Layer 3 of a small transformer language model trained on English Wikipedia (11 layers, counted from 0, width 128). Numbers have three digits each and are written without spaces.
In attention head 2, each number of a token's query or key is one row of weights dot the token's vector x plus its bias. A token spreads its attention over itself and the tokens before it by the softmax of 0.177 times query dot key.
The model reads these tokens: " together" " to" " build" " the" " northern" " approach" " with" " d" "irt" " from" " bridge" " commission" "er" " J" "." "S" "." " L" "add" "." "\n" "\n" "In" " " "2" "0" "0" "7" "," " the" " Arkansas" " Highway"

Query weights of the head. A number n stands for (n - 500) times 0.00092.
q0 (bias -0.356): 339535869302504403492382635319397669399476465577716594720746420267426472484704592572492473660699365477523117450642661333487652526485656460504554278439592718583387470392545400411558655504652342558624439512576633418595474484707650545363662646178496412576512397514323418575315579214469504289593511393594527730816445465239308356534644524292420571543563613229577393480824603457394622341552
q1 (bias 0.014): 503553508651460575547636504334401635453533779569478428500631544492734724472437462400561541550247600569562588507330382680276500593192625518376638332475465376589399665303708474656697653562486477730400576364564536220446461384569500730458390493644610414455496384731539541463634511578516619382497503617462451308165462576519654463610543318504530500449399484584607527398221497639470549238268
q2 (bias -0.149): 660462255578468598433690323443634380422393601334456694254367411570568586561480716539582559473617829320322450544274611777168369529419500458587767613555743472653545606481536323410346403416434372532287543383465590693442533469563573433629389624408496325455322600687542484504666342790465299562395704504467299310548533485553648313652461295647529601344469576580508717343496533471381214826488
q3 (bias 0.126): 493587701433388734375616437377416643514392519515493489725537483560569418604618366524553399500478438608432688698444549330492586497574578360284504585435130489603582470230608357572575356661302562397544299534595340424405519832565482392455526393544302437358391260569531416346485760358587438613623470583538410639671571357615552500579578435702496607465491620594277462550747362230376578489602
q4 (bias 0.223): 702670653548311562528564458518500448217642286664460526540547781408583707551511690438514550507594447363503552677407680467824588584656338631489413471309634354543780565678440366574510446413343487486493422581455409551384301595369406521670367481611485474537427698576646536533407445274746460632255507578326469467336489377398401657441483525472275489655521504456418463609551450369507335425316
q5 (bias 0.329): 391752630467636361559385372656562401410123508504468297389492545417470599634508553483386396426107836522470517617361599275598314663463492512691537728623698475545574449531815573362526590331402368577520674239531418519651677516488720361607367418484509488269593420720353588419483268568614634469587379656433694272664598324561630632595582310469496492377575334577625622638354396538232479580422
q6 (bias -0.090): 304434688492607547541151675429522612421310738364333540421465351765638387262453465529737500362364773268632508415386547651533674507454441692720442461379336708457434388713603539398428761605369411570315526714671534628364424413515465549507782442646783418386507665543504396539592585536559473414464458313806536378404394296567357615417545333575374663350500447581432504383465436528492547492463
q7 (bias 0.254): 267456670575654678481676504500537589618596500565316340544445665588237652755382742428307385470441539658554287332411316343591608430662393586496449563347512211618757327504631488443423425459504486559605473482455481559561220508596276581320516651469330393771586597556549171480431590500411527481704606778299647551384607359536555357536424431338496488787659377489476391301539522488532321601639
q8 (bias -0.283): 532271504272342511441365609229436678590426556603603313173471392664320444453407511561524591473536452659477551464503620320609522443497656476388450320326602637543399616462539618559513708496686443350397458580548476466434467441654565587285357447461383547304366633512545751536736551474820554346543723518463399497683464615366507599518383503586562690455425463443364581524507232541460714404575
q9 (bias 0.126): 480738519444525726379569500652455460390600671387266673437419557336558436666456604772433614711635410560490440423479705425515593543561422556525176533496620219555478530557198471557248599462440196390591329473507319614595477429593478464386320548649284467433570568532439457650534549454476628325544440626470610493529611510552555609433447572493425335818457684372699349546471420284649392568493
q10 (bias -0.151): 484429385737677413577500631573377660312391320507385356339630454654591553514478354655601595476583585441563353514473614663447632490381719565348442449391408573630627627490592615472349634402441605317367426473400619625478466643461290606727518234700648402580369548536433664367467448466465371369393692379482568546521482503631463454515549486403617789477576496466474608700172348638691420332393
q11 (bias -0.293): 480541339460393537345610576533445569423614515714391604456518533570652511476620485559507669486692273457266541620566489325741411523573647576354394668348658397689617421315404496401476467693490494319547581375458581439560703363695485344323830376309485566688531609524474504678346542307367518556487382532530285560504515323500421400581381255451456275667414565565537549642413500489788404241465
q12 (bias 0.203): 518322421602544451637415450410699580480488559392355384549281489681297649660314778292492467550633717197723649694423303483325401507341385281346715585287551549375541453414496565252568455517620450613319728421384426641396450590583508468576517387584581313631554688616378324480604650845483681635583609639430485131321476500451473719475535263337743589563415492713450579532387433479553410441547
q13 (bias 0.295): 464266611653567445483621469493749347535486616511493459460399573537466563575110631403458638500349560316550607522527269663561401461325310476549685518542511646572554441542472460310725471492278421471654458450441521527485354577500471662520452557543903762526590422456399536442556583617496468624631546614315493247454551463609639322577347211455441688297533341578448496605525536560250453414545
q14 (bias -0.277): 432537449500451517394614371457550485427552278588546608567553470544521516590672533472430365630164423439343500434450403534538791441331430522584480500249517510615390512532471260555414387730506477595451404362525462584483517404535712390432655477575531643691519691624397500553215503613379533380472542640463423409578650643330528529601414506434550467452369614575483459789536687486389727452576
q15 (bias -0.142): 545377500075451559482458474692504443452504032807522514647739286482453193730866423360657488435568193534363431523483766426780605415682477573474527414469519618532509288483513432487508301354608448491567302534319574432682421574425373588403634488576181623239565327435397433604449560110549433548517427509523564625740254504413487683468513487626440211547641429683375598614482603397789852458902
q16 (bias 0.141): 393377581662416500771578229647694554323569539312515687383567503553523496454328428376399684843448471585589443563411663347437379596729617386434332657493725523556376379489496493460448676682665539500363413493389637461462400334624612544448667402659508455432550442586651640574392372512339259343396426562477423678368760369553374368333457515561705530473689449433565392406519302635561515542318
q17 (bias -0.163): 557540403337317500327606433443606538470558453518524658393591593379364507777461581406581529288434621607413453601447586457537575287494468390630208591606637398406405491476662549561435409358402299374636493523534388437670500544517539527635493737278518429614702333647445569458211637474360514510585551845572678619448355481627371458543514408369514430624447603546464703476391638359297468591550
q18 (bias 0.018): 559712536602565457500309415476397718590485258508639576520656401666533334657718496558331461664403335521425329488526188404709622510365465552454297496417574723484351588350504578303468555698582319411635500533556609175400572704435371428482524684523443343228403464470581627760484663338462512548670504378420515428435253317453460604666774633552279679589533305540492500572512575323599697339563
q19 (bias -0.265): 515518590523500520566541512503518709541720713701347550487673420381493298561500503490503494544403235369655480445580358453479560271348487426529520405516404582516703591509513646481391523537466589558371411461512585423513372503653575405567497460465620513345475396435605632598393379368342698385633779551537567650667608323438426269424544322353424653534588497417397537427516613601639480392384
q20 (bias 0.323): 558271245710692426520334504529569581394448530257573583318581719554513445362614439491571682410508645227466757484473198450457488359161422508333557696785625320459606577359432869397707378538508421613569551504527476618554471472480549488580313568556466304438593559791289247285458380601544383605549394704284405377500750429512458300603469449597603378610541555443500659540476389471504410903457
q21 (bias -0.403): 367471647340765582268441189603375831185495220636637365593322421422484243117857264549756621666627216682584292327722764584634340623603577597490332337361629828551556514520565424718372429638788603333530242467661579414563516416689556565395521388460291444552554347309569580536484500166280520602335665360771328552676454434289208415246520321285428826707663596558547421455881398668707690237607
q22 (bias 0.195): 598727602601505357702639636557688329477431466197278781284329461760639813326206782454546427423533733351783534443451201621320385487461375428505685742555520352457371504222574552491588319569573354599401611478024527576383490766375491440616476438500675519577604441505741467467739279766587519432702568561306651195402567592514545542832313505636433562322332559714364617311386682593192409720291
q23 (bias -0.279): 469574440307567327448193406475440730689672429687905545594515665256490524551765124479420612739842101601419440417593515169598555421792703397591554362290376337559731504283423554748336127408359668417797367427434756390419358419514471385477520539447402352550425515160541529857092509342489383500604491717726514662664604374386606394605410619303326573806504520251585576519666643379679668328594
q24 (bias -0.178): 519761619521284274247340441865512650636561543752624640744492693424283480391678437482244458504558292549454127426516538373277605578644496492374508454242658366686713485544411479552365745539548405541689210570520588403628547600629504431317657391324312291534595290386410553686334630409536583544354444602322570588488529580454613418251472658289428570746577552563547419552504580307563609299575
q25 (bias 0.215): 390636418544252362762330676299585555608281283719611234430529503621398609354384383523385253413561472484483412655558632644557430542682580603405478457391538387568652633510528331353567580665569510496425416520579570419489392566447449623659364494404473522207562440623601596453400693447403266597406360528677456540368609586631252568529424563562474403741409504626378526697453474347452533623597
q26 (bias -0.049): 402350483602421483455456568606528622537356627353567616329521139611702529516479517437614465585479256737620384496604620591496624646527602660475256323672389767613470561844653378537398753447645404286278439571560520413478456459401517631413418437550309212521383509491840400500422576320400584568391371223578338674745373527411286413175601516403611622162422562472401769553555454522705772291625
q27 (bias 0.043): 668597590431676625573521530701594201485368413241274724350392897540467442515484391227558558416468736647463565544614318741370423308438439310570668668508504440313664511535430580535692492537320416496484461233527473732467669546430560593638472455401445243524454488610368390428619401707487437530633461770194608412504608493528493590613354453683686361458430412560349685519333402648403427595340
q28 (bias 0.192): 545534355518433387500624486318483419542574448663665371573590240474583318446507573628402398465468693617510426385651529607557409442404748473775551547711313638554525480358496360314681504594604560601260542456365625510388545650468500408571265576604481268452490459452388358511519603680422500576413302365363574500354540546576412660482503293614562684440573591486090403381327622612441730578573
q29 (bias 0.289): 636508358789491382655192591535664457625618567487310434412361626482391366492370788644429441571409722359671597388545302651468592485520250348487600569702633164379526239325508271370600530491562622634526597423367278447424352295462747656679738379376632517706641361710733538353718488802421409508641188700079736460487596440583577543509417483575716561342340432569465500483435393540394421370438
q30 (bias 0.130): 411376640487362375620500532408516493704561397308352530479281440727539351418587563629616855575475860406561694512472454547269374371379575780480633500601666617616334638412614298351661483367409762475290351627361444551641466684391338504395407569480592308307286688614659623355722401763638529385212440227500430470398629572801407402618349552337521591440451613348432530436512436739500617543488
q31 (bias 0.329): 264379473765487500789830568401391496470417671491482614450429569364509642454326644719629573457433703375708627513601355796430238603447333492461594241569382630558312548598548673305537504444526578708217600521300410746505436470374589556638609418623837307536372564421458540238729178843673584330587524443473454250390661557433316636301539292432337762236507225588691725617518463426505671279445

Key weights of the head. A number n stands for (n - 500) times 0.00087.
k0 (bias -0.251): 369285026564426307536535479417468598685291609458668286530470414603535409433493405355554609378545450463562569578457447673476443480370678589518658361365464715463639639644636616536277530527619553470422580591633467331295376413533365555511439277656622541287356678413617563496658614527730545572430476474734363655411651579715496651412543515281489620508573328496293515405276599473580496341618
k1 (bias 0.216): 497507577489629334609375439477521470721376426357493420496350654458527489440346647620348510403623525106603492243610481412803466427713341457463290549551520538444677291666463724384587519488310385556526627570489608781295302583489159540482760530318666666489658604434814629530354443621427541457563507364527563493570681445372313515584500518439492590406371504405508376668500408531386492481586
k2 (bias 0.074): 770647546737489331558418518613282339701529604397493519462344300466500525577429556301410239482593699605592466229532458527570677477388421443475597642518378500496702420511464467493683463601593592441637547372383392587634615367380641271444473379423461530383660600414608544515557479597364496553797470577314619476500380500515664760489518569707462258469538656665652431590244626216542455362429
k3 (bias -0.056): 513442407317521416595474559558514418381588241530784286357576368625481482330695555589542622580316524277497393316363676656355379336536515727652569507482588475482547493639482626412463486248538529460608620534541685493627620461264576581375482709486371715496306642436504553698526390429418374403420526305419639440479460666609507425482368507580456287639397436374648616409550559440849449605635
k4 (bias 0.167): 396337627405792478409614285485534687542624677530511630367602434401538349538591456566447427577522472716330274305373246351355603471473544324539616391553500420391456346451415518563601573579657545540464461456503787452582455447486406422109470545601359398456476410368338622580437427643215514476554585432589595417521628533540592242659441369625736467394546648589760466507612328646544562575570
k5 (bias 0.200): 486496362496438631382488402464668297587696582330767584664350514176541370704453643365686461477594430419594464418552444605508524370536261474446630618554646401449587475424461649485445322549458521194711504390824470607330459393638563508430516786336421385376466500665520395637318605582530398387533596577315518764147472551393389496628572462542432685455527595563423435339555424748832210406541
k6 (bias 0.043): 359525413531281306589644522337700507600421432710592445235270623555504653424492632471381567563569444500651622320584348524282395278299547365350542504788504411538392607474696550321436589540843432378580507421305481637298405586474554455658398587489383616512540611326580523308713295536612557584646635681276396592564515514508565595652615362798590496344422528449461532395511444583258294591467
k7 (bias 0.078): 489577330580566381572233496508519553587738561634426629496618550193656725374724409538713554492602158572413568426597568359260424511464671463546598394412566342355294482591408586538183579610443268277453550317481458559536687447742622450474468459426591429496560541197463729504435590369369617553474433469729600482833662511421404326516455600372676370525533664344250549439606554309680643309587
k8 (bias -0.126): 264638442507617465446441433716387380645230326370507357671630593514511626421556585429527343252514777439619489318387450629393429603307628607425612511589618606336423639891593462497695468413382463528584629467523514428359522612500539681631539503653566616536416471504464258294442400642519702440474355311543497593390433336546444479689487425419464514401521489503475504445594586435436546580483
k9 (bias 0.074): 426528654504445353547566554549631382431708496720597634584388534409621489468597557400641520457522321678486328366376424270374701560531398692463661560449500647534496203676518507744403324660421628429281522409371699391693628493580522566451351392456516519538281481558574570440527493430165228704379466489435430645644428696564370397420460361414736350289755621532489465678534490577462504330385
k10 (bias -0.007): 439335570562373522545541346460527487559496701311382632485593634453613577361414772642337477462597556492619621557398394702406402551536293602475464597703621442529421442517500421343693536608410405543368598594493517530481474330440622468389548676351644384464510489492682550410729322485465636551547190479518503325447558645221686535303469503727617360373388384774437278353615474563314482611517
k11 (bias -0.208): 561460628583549421572485524396476545503580507551628296558372481402429417430461389573435386708603595693764373493429507598440828624722183588573436364413470550479471426514667308538464432578599415553486458510476366610438283455420397625413562572613354486460408544300566718390540551344481723384464740360595657474598622602335587504334500653442489660326593314386795397372660438397442550309418
k12 (bias 0.123): 678610545504403433600439595582392580564475622353241470344452678496673639483606456618429426321394525786423395496618474602527634291480411420550489581543523400478574596518662683621493625340380506595744525466360408393330424304521551586493590571231496696768690367528709482526564308511603577447769556493583607554601604443533479341627514811514500401374401366414368462300493530500381233250391
k13 (bias 0.244): 448541504511504398657425490489398757483616437418565529548464533489225486568734562697490349338557331391566533525575401426352547285556690260588468616328451326428402558493486482542380489283597481629647661480441570486404459402648410504456775516318439351602714593417496312644593623556589586390467639564725817570326427424395426585518611535614441540725242455632467645402295395552474533541376
k14 (bias -0.241): 538521530404388543569401606424448465607443527705348443526461328397503500463575441538651458469575525426500533627240536323678325564643586478433507471652479470549814424472567558491539513466500592182610639479559431503527406651532461716479600463513514484424363520378598352578644587503440633338497550449617558551644382581635534503464531541597424507480618245629587638265432378184520388406269
k15 (bias -0.124): 489690625397628721390394477627412533339425374517686575335606430611436331481589287378567489558318495689556475585523372612509220496444619709722350484642586643407394811387357431445338419618648814177440516451783382184550622394595784484481252568488286500385306706410327480379496531648636520302267551424458450448500549578578382392661672595418611670343473508492654617496617459655426635571395
k16 (bias 0.232): 612500598637755382344718486644742365398582602443631679511551487270519394548485518680595553577595508492322418635670548556485771415493218604475551416714539471482618464581364398525449331306405506267184443595357274637398534518357408554425578301467600430515486470375652583482621594477622624580408546385522672355727426335504672644600500261574396485370482362528380428350653513534548415432409
k17 (bias -0.074): 276556391557535457490261503354463408595534518630609511693412468436544616331553209696442368483598488405506439496550454215411422553564300594424655521459515465633574433382438521521510302687578695686577541451705565477369387347449739318437396398462319734414460551438558299689424651430568433567431529531565295604566330481394576507611581754652546553614571485440262424497549494453764600431628
k18 (bias -0.120): 403413512208394535455400449345518479311263384524772343406462433410596504399496209372779602515454431575743520580365703575532336466532706507722438427680557616584589458511745531459450311228426608615542515389592377543524373355523804511298527648652504469531677468411624458535650320540628423379364465421681413755477574443523384602457470226389535496464587444460618373537535493722277702500732
k19 (bias -0.159): 518432490473410378522466509427587550161442561260621520377208500507541605290552612489434500616520485496527567702600497611490566614440663506478644543443510500552293426487535572634533438411579439373591694451538443451172364557561454692442694506322635352400641574280619526503712541384553422788476332381580522506439725479441374477460544580425467448503536445623554432577526395382513616551538
k20 (bias 0.175): 699577585314382405511214647697486327587474442419653688725365483530327627620492496351424325594575316520528232638586561585488367607703356446540590733325377474425485449413379317500462594387460550496612562423507496422473593613504293559482592605511350576721558504690247685605736604348654605532636294548362489597600288555530839544542453562360633395527424555521615349255380538636412443399586
k21 (bias -0.137): 444383406555525571730526568584606511452423664260687802458696173513443379488446710549629610612359718477489530857381432479404470519260492722585675299723311609579307594540533554366519584509504496533061561675428403539204366371533342427359585558826368521407360392583487644488736373639715471428546538299300555550701412500609371570534584658372458404105535426406483573605421500242487588543492
k22 (bias 0.206): 693654399575531626432447287334418458614588472605430324532578686432369496588527314416424479553352496470256568656500520641438643161583631399485453590698256303543535394647354332492511555565372486633753618485654421772472293360576696515393556438403615677595489532496451299531577500496394352833653521812376636435485441287733622716396579401455600371586411672408608338515664504387448429318470
k23 (bias -0.162): 623321410344602513436470496462417451255504659504570504504641489589296504277591575402632447472566403392572343575693563538697441604279668623411404125314439705546508582580492496654647863677376566417405371628611440317517642379512413500208627329714531554614544332445560615483598678106437521643519740328700605760545429622269402385276568496353479483660577387445585251286687409397534752603588
k24 (bias -0.173): 582274560496586389762729221312476675436504602511376526493588510418729649610368522473691547609464296441534560587562738433650481520634541521464482474610376747526401375500428347489405361394447613369213550582671574400379557224703555536466273343543619452530346470448576572474425629405378496402531599270665558587568537476456507359459679525402515423393660446311571485379460423659845629492465
k25 (bias 0.149): 380254609441608532299590474373211596720381378431609388528653647683561375699469457500557714474738474559637492523310544388446663535227532649557539441481533445445433504308320527527507496435511476473621569704376470669544768276309461569298308548426500575734380561409419272398431377459513469373438624504528511385677512522314622357604489473523671641455493746238564431267520529646667425844725
k26 (bias -0.100): 471493569596547444565658652504477475469488619455393431649560627419517527392389516381488652428460602276580622524402322708182371433420391538651456448798596512508372332275348647249588492533428664563334438652443419534467541492469591585723374434614776480367546459364302516278639405550825429534301532250598470299473344716824373805621619488736339516479684496560309467570353308672310504623413
k27 (bias 0.157): 616583227548424400290558521664517560649680588462577560586691396567411589597581641326272430549526500272270350750570620296423366520760306479482364755615702444485407381380450368407568382504542562504716658479479475351462515300744743460604586600573399682664560489508439547555394560469516496532582586489492448527536337385478642191444571400345406371469364404528628508636610503344440310336521
k28 (bias 0.172): 601596561504617773422353403468314510558349424493503245425651372589507497573570387259646522399395504420690550629257593511600390403654500517431718528483359334458507500429510542609471363423480571325563493448470520559507329476486525325556439509396559578272708500651525645325388383544788367658598626614629388397510450458599688448507470654544479367489385335510579667319479494453361475903621
k29 (bias 0.167): 528645464477640660406835393317445347433451644544519579500485824433778781682187523632444496663404384416387346842397422496386394359627465522459616589323573531654353535407489573568403337380315446565611538594360481543381584575605372394529524558286472449578707484240340401596401540275404569500579653629741750479618617432379478515590455444389312662585474407558583456511519715384602324356452
k30 (bias 0.039): 620578338683589718683496511591493372401266455520637211392433522492467527570323437424458403338606649564561432641504480657413296553655608171462717536634400532339721440587250410592540571435730292676465500573331424618605805397404362500625456441418454563632598435691418368394415534631479453511726408481367500268461591435444585744332534431628820524201437381615423374615476572285384301663511
k31 (bias 0.186): 479411370756857596722438266528724489527596631223382544384330579781541515485346556462588439564433703500312532480215368545587364539359708549643405464527462233457520379534662539565452563521432344461731488710432489496459467557461322388618766521590600532616579541300692543614565594755500449613533454566460689442379524453468507329452530519591448559496397355511306325400346392818107364627334

The vector x that enters this layer's attention at each token. A number n stands for (n - 500) times 0.008.
0 " together": 353391494364522405583443643578601502367370543465606491418539490572462429365441587481650505531503573480430395520465415529478508673375492584524478389555574701406465512557548448398601493622408523434263549564487463400590474521546492587484378485640434431274343598470487559345530530445586455431310498454569561571487586528461527457503526549504477446463709450444466506496494467466535662879437
1 " to": 345450468472465473503464548527541368414339562485543546442503361500458484394437506482548489402393580550686515465452535433542549701474475735660404276542551631461527577604573535468313578427531431477118404536576566421496444465443512572518403472664484479453339406533523508400549591454580544409386552282490466527539513627507502522509547612526489487522715438566521523486409516360463540849487
2 " build": 483299435567493484594499554469533480332440502491479467431533355489452540296545499472554584481450636492589634457458459496544463566515537720491544103507522480582446485508640569567432435592537498493023439405575570416593467505417530600553454612646538458321392496547534413454428410612593452512478575369468448462459493557534442547541533617439505462541800456660363554451447484324602581763469
3 " the": 460379487534504491557520510472540403406403552436537466478511353474549507413416523428565521486394564509633644480496482506556460622347629635486456221575447590536513607507516561487592533516554541467182499538542499389476526410480532482578418525748502472455379497485444431432571521488517577465364460410592418519429564564543426488465589519426541391449634402496528441466456486405571615937483
4 " northern": 295405486437557426612392545492543486365536534486504439355531480440419501433453593548429589455360624482622583513512447485566487516444553777572499290562478623676488594488597487505432616542525491531063363497511530397422573422402505449683426498704615472340299515478401488436585449589487549490403419477472491507427521626485567557523489603432453502438700514508365514554491543466564608777462
5 " approach": 368333489615512450628506549444500434468465512487587496578518390492435490305508598517444608396451779497585601515514424456516443455561471694504484176563521617623419615487541555459450457588476586436196445555460422400538519509413519543567300528673616471265456420476587515451558501593548421426502542468466468549484515479574337555549538462443552502384776490612486472449439362438546633773430
6 " with": 374441465505529415516585552486495411380332551464580504451457366575499507293458438481548495403493680527667597513524519511509502643498485706487484258566505630502611601467480556474490426516574505470211440503513527422451425480437496501580463474584517428385362397488531499356540453449559494482439532357581440438542516658582371441580537556610535470470645477576485506454491506427417506917516
7 " d": 218359443648476424536573491457725471455475506469653570562465414521397446528396523488564538510421630522580572440532434494489421522464485633428478248579549625534555673525660447459544524658493484400092496553453461327478484579494407612569352454635607551490419337567602467316526506577637569484442472421634448496380549614493418456557629448485556447410615368517541489438422437492506434675453
8 "irt": 312320418615546546619543592495510626305453592468631492535507569441465468358476595560458680423397612511587566486583395545439456662512518764448483088625546556484488504525496575461565515504495607556284479550501426332478382453416518399613421418659625520410370404523514515466547479652526475421428545465569455376423473539554376491497503535487575509457623389680427540436432440408523549686374
9 " from": 295409431494463441490550502551513437376351542472565562481448339493494550386430483469545536479460637541634571555573409456524496504471526732513458231576505600542548606507453518434482499497515426453367468524429569474468423465393559509560402489608534414446320424488542539258539466624575524543422559289521395456482457690557450505468534566574477423437567458690543574441456541510474580888536
10 " bridge": 489269541604571526561483586454547500332383463465519444424463509431398558470550613520412573466505662562555606480562433509510470510466490750515489099582541687661545537432623450408518507515522524478175450461465459470432585557319505568575365586593544466344475540478520526354510471654613534505434551357443452425534571540443519563473515402406566467514627409620369563464482487362493512770424
11 " commission": 518375492661594607597600558496548489441415487457445444492470416497434532414543483443455577509380770567559538480429466454486382495518497667498522198515538705523467537454592552456465440583502484374198446537510517507423547559357502555592468514652588473363423443492530576337573510660607368518507659364388542444472476512519399576512466557464641415456770401586434461514386451349570512727418
12 "er": 451451541537555548473632540510544440359426554457449486533503405590457373421423573558513601450409648645671530495485465516494371591441557672459445409544563673590603544466529486490536423584537632518211500494432424384481519435372486590574416397644561438437432404466522588302635413640605561395369498428606440308514538573540416532501468576518587442399629414589576456490406520390405505686318
13 " J": 392487425578488482531596520531812437518200540429497540543515339520536473416465563525558588499378569505622621531533403484550524577596477596538421181556538558544505454563416512469487463527500513532164454697511542460479506565448522549581510410546572453499394372510468367276613525482668542467518436279437476505589505650453430536525498507572529347392522446541499428509402575450413464642380
14 ".": 377482472604527460630564523679609346414541516474438540493505426600485552330440478395492537461438541579661558511445412566510488664440466592477475343588569581519532439479478473394651581565683519472174484545484533366496523574385463508563364450743558455436422448490500457384571495582577479521454416310402397389489519452610481530446462382467570453421592445579460452502385455569420588758499
15 "S": 350524439584561594645550485487746443397271509429471528452521436543520550505539612482435532391448527467702645529509299487542470644485500561453635212495568582524456555485482535415621519423512482443229433538495445401463503549373475418637553515805588474434533469505480445284578485523548592497353471182436500365437535528591487481527418528499470537412590325598534513546527565453522502686419
16 ".": 370483463551507470633563516676604374418509470471445469494506405597496537339452480367456541462468565580680576513433397560532495642419475604474495354588581587475547477490502488349649579572696523458179503543483546338464504574401470529568398459718564459388433427503504458422575480588587493502453415324385450382481520471614466524472463395459568480401584421596481438492424446580399573751504
17 " L": 344416476544560501591598527491855518495346452455496438513458458504479415420473533488374572470389592608588688537467487542456484503497521485478541162554535558521596645448423542423591488502619532448233468512530522427320467550492497536594460520631527438377548447551438507297567471522652634440478438277500473449435560642577444482684458370507484407454505385586550446448507486599465495594418
18 "add": 362449487603540550548609530504533557377357588514369546504495359459519553418509541380381635523470642620495656494519355507495410502382420560517553121590573483478653537555510588285543635519547532627130565422477508462482418430481448539580464481686607465389353468545498417364559473709633578382433566540306552614434485668541363503585554390449526488365616405612479441482411460540431441531393
19 ".": 390471461565507463643561471688600376402494469463448486503495408584501525347465490373451545480460582571683586519421395563533476627427465595479493386601576570491546470489514510338673581571689514461185501527496544341448497565406474502577413476711557457394462421498517470419563480601584510494452416320343461385473538464623476523472463392479564491375586405608480451492402444591399554729501
20 "\n": 438559363532478466616575545638547370396442444386591529517536443491489554391418426420506515428475569554660688587405415554493443579447504599498503374625597475504558572467444480367574466479600557462253489549504486426406483491370432480589478582682531497361448505523558469328578432631677534449364471329438459454414525563607461529527530508407527451455527441534499505469483454646412475727496
21 "\n": 418540356502468457619545524630526392427391456371608518495513442507479527378427417411495482424472577528679679579411416565497418539437501571490517364620601517502544604457510506355586480483600558474324525522547494386387459480383471521618482617659505501357448481514560445364607423624703548455395485346431475471415537536617455531535561512402508469491517401543471504464470464637409520714510
22 "In": 402466439506487551645448464522561401368394504421554574411534470602449533483533503399348437376410646548675579538409383460559512511421476538586511394619513755545561640501519701376564517483594443454327603469498553441358413465449435589712513648538612437367418459531470492238527488538573525514440546378278482411366580508564418467479515679544445496391481395606547565464511414559466545745490
23 " ": 410443419569492394608531541606596458450334446464557462442533389509518553415423512416466503421398665522639761514465358593488450577377509491475508374620548664455580624478440504461505566494556532413351537583449498366392448495466493594840398526615583491432481356501535445465542461510672566503487435429379532344417569592549450508496636414519376509435660379583389462480441526544445588601474
24 "2": 391396390624525376572567555532508450502325486490523426524460380558482585424412484449419571354386586490640602545487421628577501562400450571538529364662504611565508489496598565235681443526558548536360563439516524285374420495407510547746470560606644502370505403486533443383563472545681574479344480402453549377427540613521498557479570546506428516398575381601458480540322532577437562638412
25 "0": 390444430666516486588552593452521426476351515530516443489496417555548531393450494438415528376401638471654689575407419591586463558369554522525585329589487589557483466490490520232649492491493527515345521448476478418428402502385510547675482537650563498435511368443606468440543475512731584421414423408392509469389492560631486561493596522494452549421595321605454464529366507548433617694416
26 "0": 402477449653515497603561591443514427450345511538526434475508418566547495396462494445414528403399645465669692568401418587592459537372558533520584299586472581572500468478479515268632495490499526518352516497463489423428377516367507559649495513655572503418497375423615464432558477523729563430435413423389500470382490540632474573496606508507448533427587355586477459535396518520403610703401
27 "7": 414564509612486472600606550511490453440251481547575483465476390572471470389408519498390592448377594498699663541511380541589426488439515565512544278592506539521526491471500462370708481539514544476341516571529498395371377541329485589658505446643657504386554429419567506397556418568662548494471399458470450396404541520594435538529624496516396446388550417572490520539392534503370641687388
28 ",": 390562506483539501532520515600526476404334413452529434512535442562489444410477448433420482493430700506648622457458388527527482447471466651470477286593541498608591545498448547413575594483632553501345450607518417422375378542393468555718495468631590491472513492516491440444527393575659404510430391435452499388351534476587479548515594514505466447449516408530492455521456451532413577834535
29 " the": 478527480513534570538534439500514442465329483415583408471524386506554512501447518368498524470429648477630700475426470516580434507339613565493463322610458502461541547484462587415649548476595512489297508542498525435447477433476517449639496599644529478397555508474457403469580469603570584466400440507427455468351556519556484526475627472486503414379454366532538413449475485563433550904488
30 " Arkansas": 392431425519519487614576490605488516426271458476545446360519527597549554439445537489338592430431609427562590509435369496472461421550493467384454269601505672592653607457538538334665519510510570479451443645565568565378485474404505548502531600595703505404498474442490408380600514749573512425427356434374491552456493599538576491498454512561502414434588238608455470486473458554438523757467
31 " Highway": 361455482581603493622496494547569523354342403453464456441461538483388412485580579471348595420463586529633655517414367594505478387491529571394613194560493469674529501409525464372524571493496555472321501536460548508373544608392462478550500638442684476380431473544401529332490574710576545512423425416365535574420459585545575583605493400526541519415442435606396538467536547596454549756429

Token 29 " the".
Which two tokens does it look at most, in order? 28 ",", 29 " the"

Token 31 " Highway".
To which token does it give the most attention? 31 " Highway"

Token 16 ".".
Which token does it look at most, and with what share of its attention? 13 " J", with about 30%

Token 8 "irt".
To which token does it give the most attention? 7 " d"

Token 6 " with".
To which token does it give the most attention? 6 " with"

Token 7 " d".
To which token does it give the most attention? 6 " with"

Token 15 "S".
To which token does it give the most attention? 14 "."

Token 12 "er".
Which token does it look at most, and with what share of its attention? 11 " commission", with about 60%

Token 5 " approach".
To which token does it give the most attention? 5 " approach"

Token 28 ",".
Which token does it look at most, and with what share of its attention? 28 ",", with about 60%

Token 20 "\n".
Which two tokens does it look at most, in order? 20 "\n", 19 "."

Token 10 " bridge".
Which token does it look at most, and with what share of its attention? 9 " from", with about 40%

Token 18 "add".
Which token does it look at most, and with what share of its attention? 17 " L", with about 50%

Token 22 "In".
Which two tokens does it look at most, in order? 21 "\n", 22 "In"

Token 14 ".".
To which token does it give the most attention? 13 " J"

Token 25 "0".
To which token does it give the most attention? 22 "In"

Token 9 " from".
To which token does it give the most attention? 9 " from"

Token 24 "2".
To which token does it give the most attention? 22 "In"

Token 13 " J".
To which token does it give the most attention? 13 " J"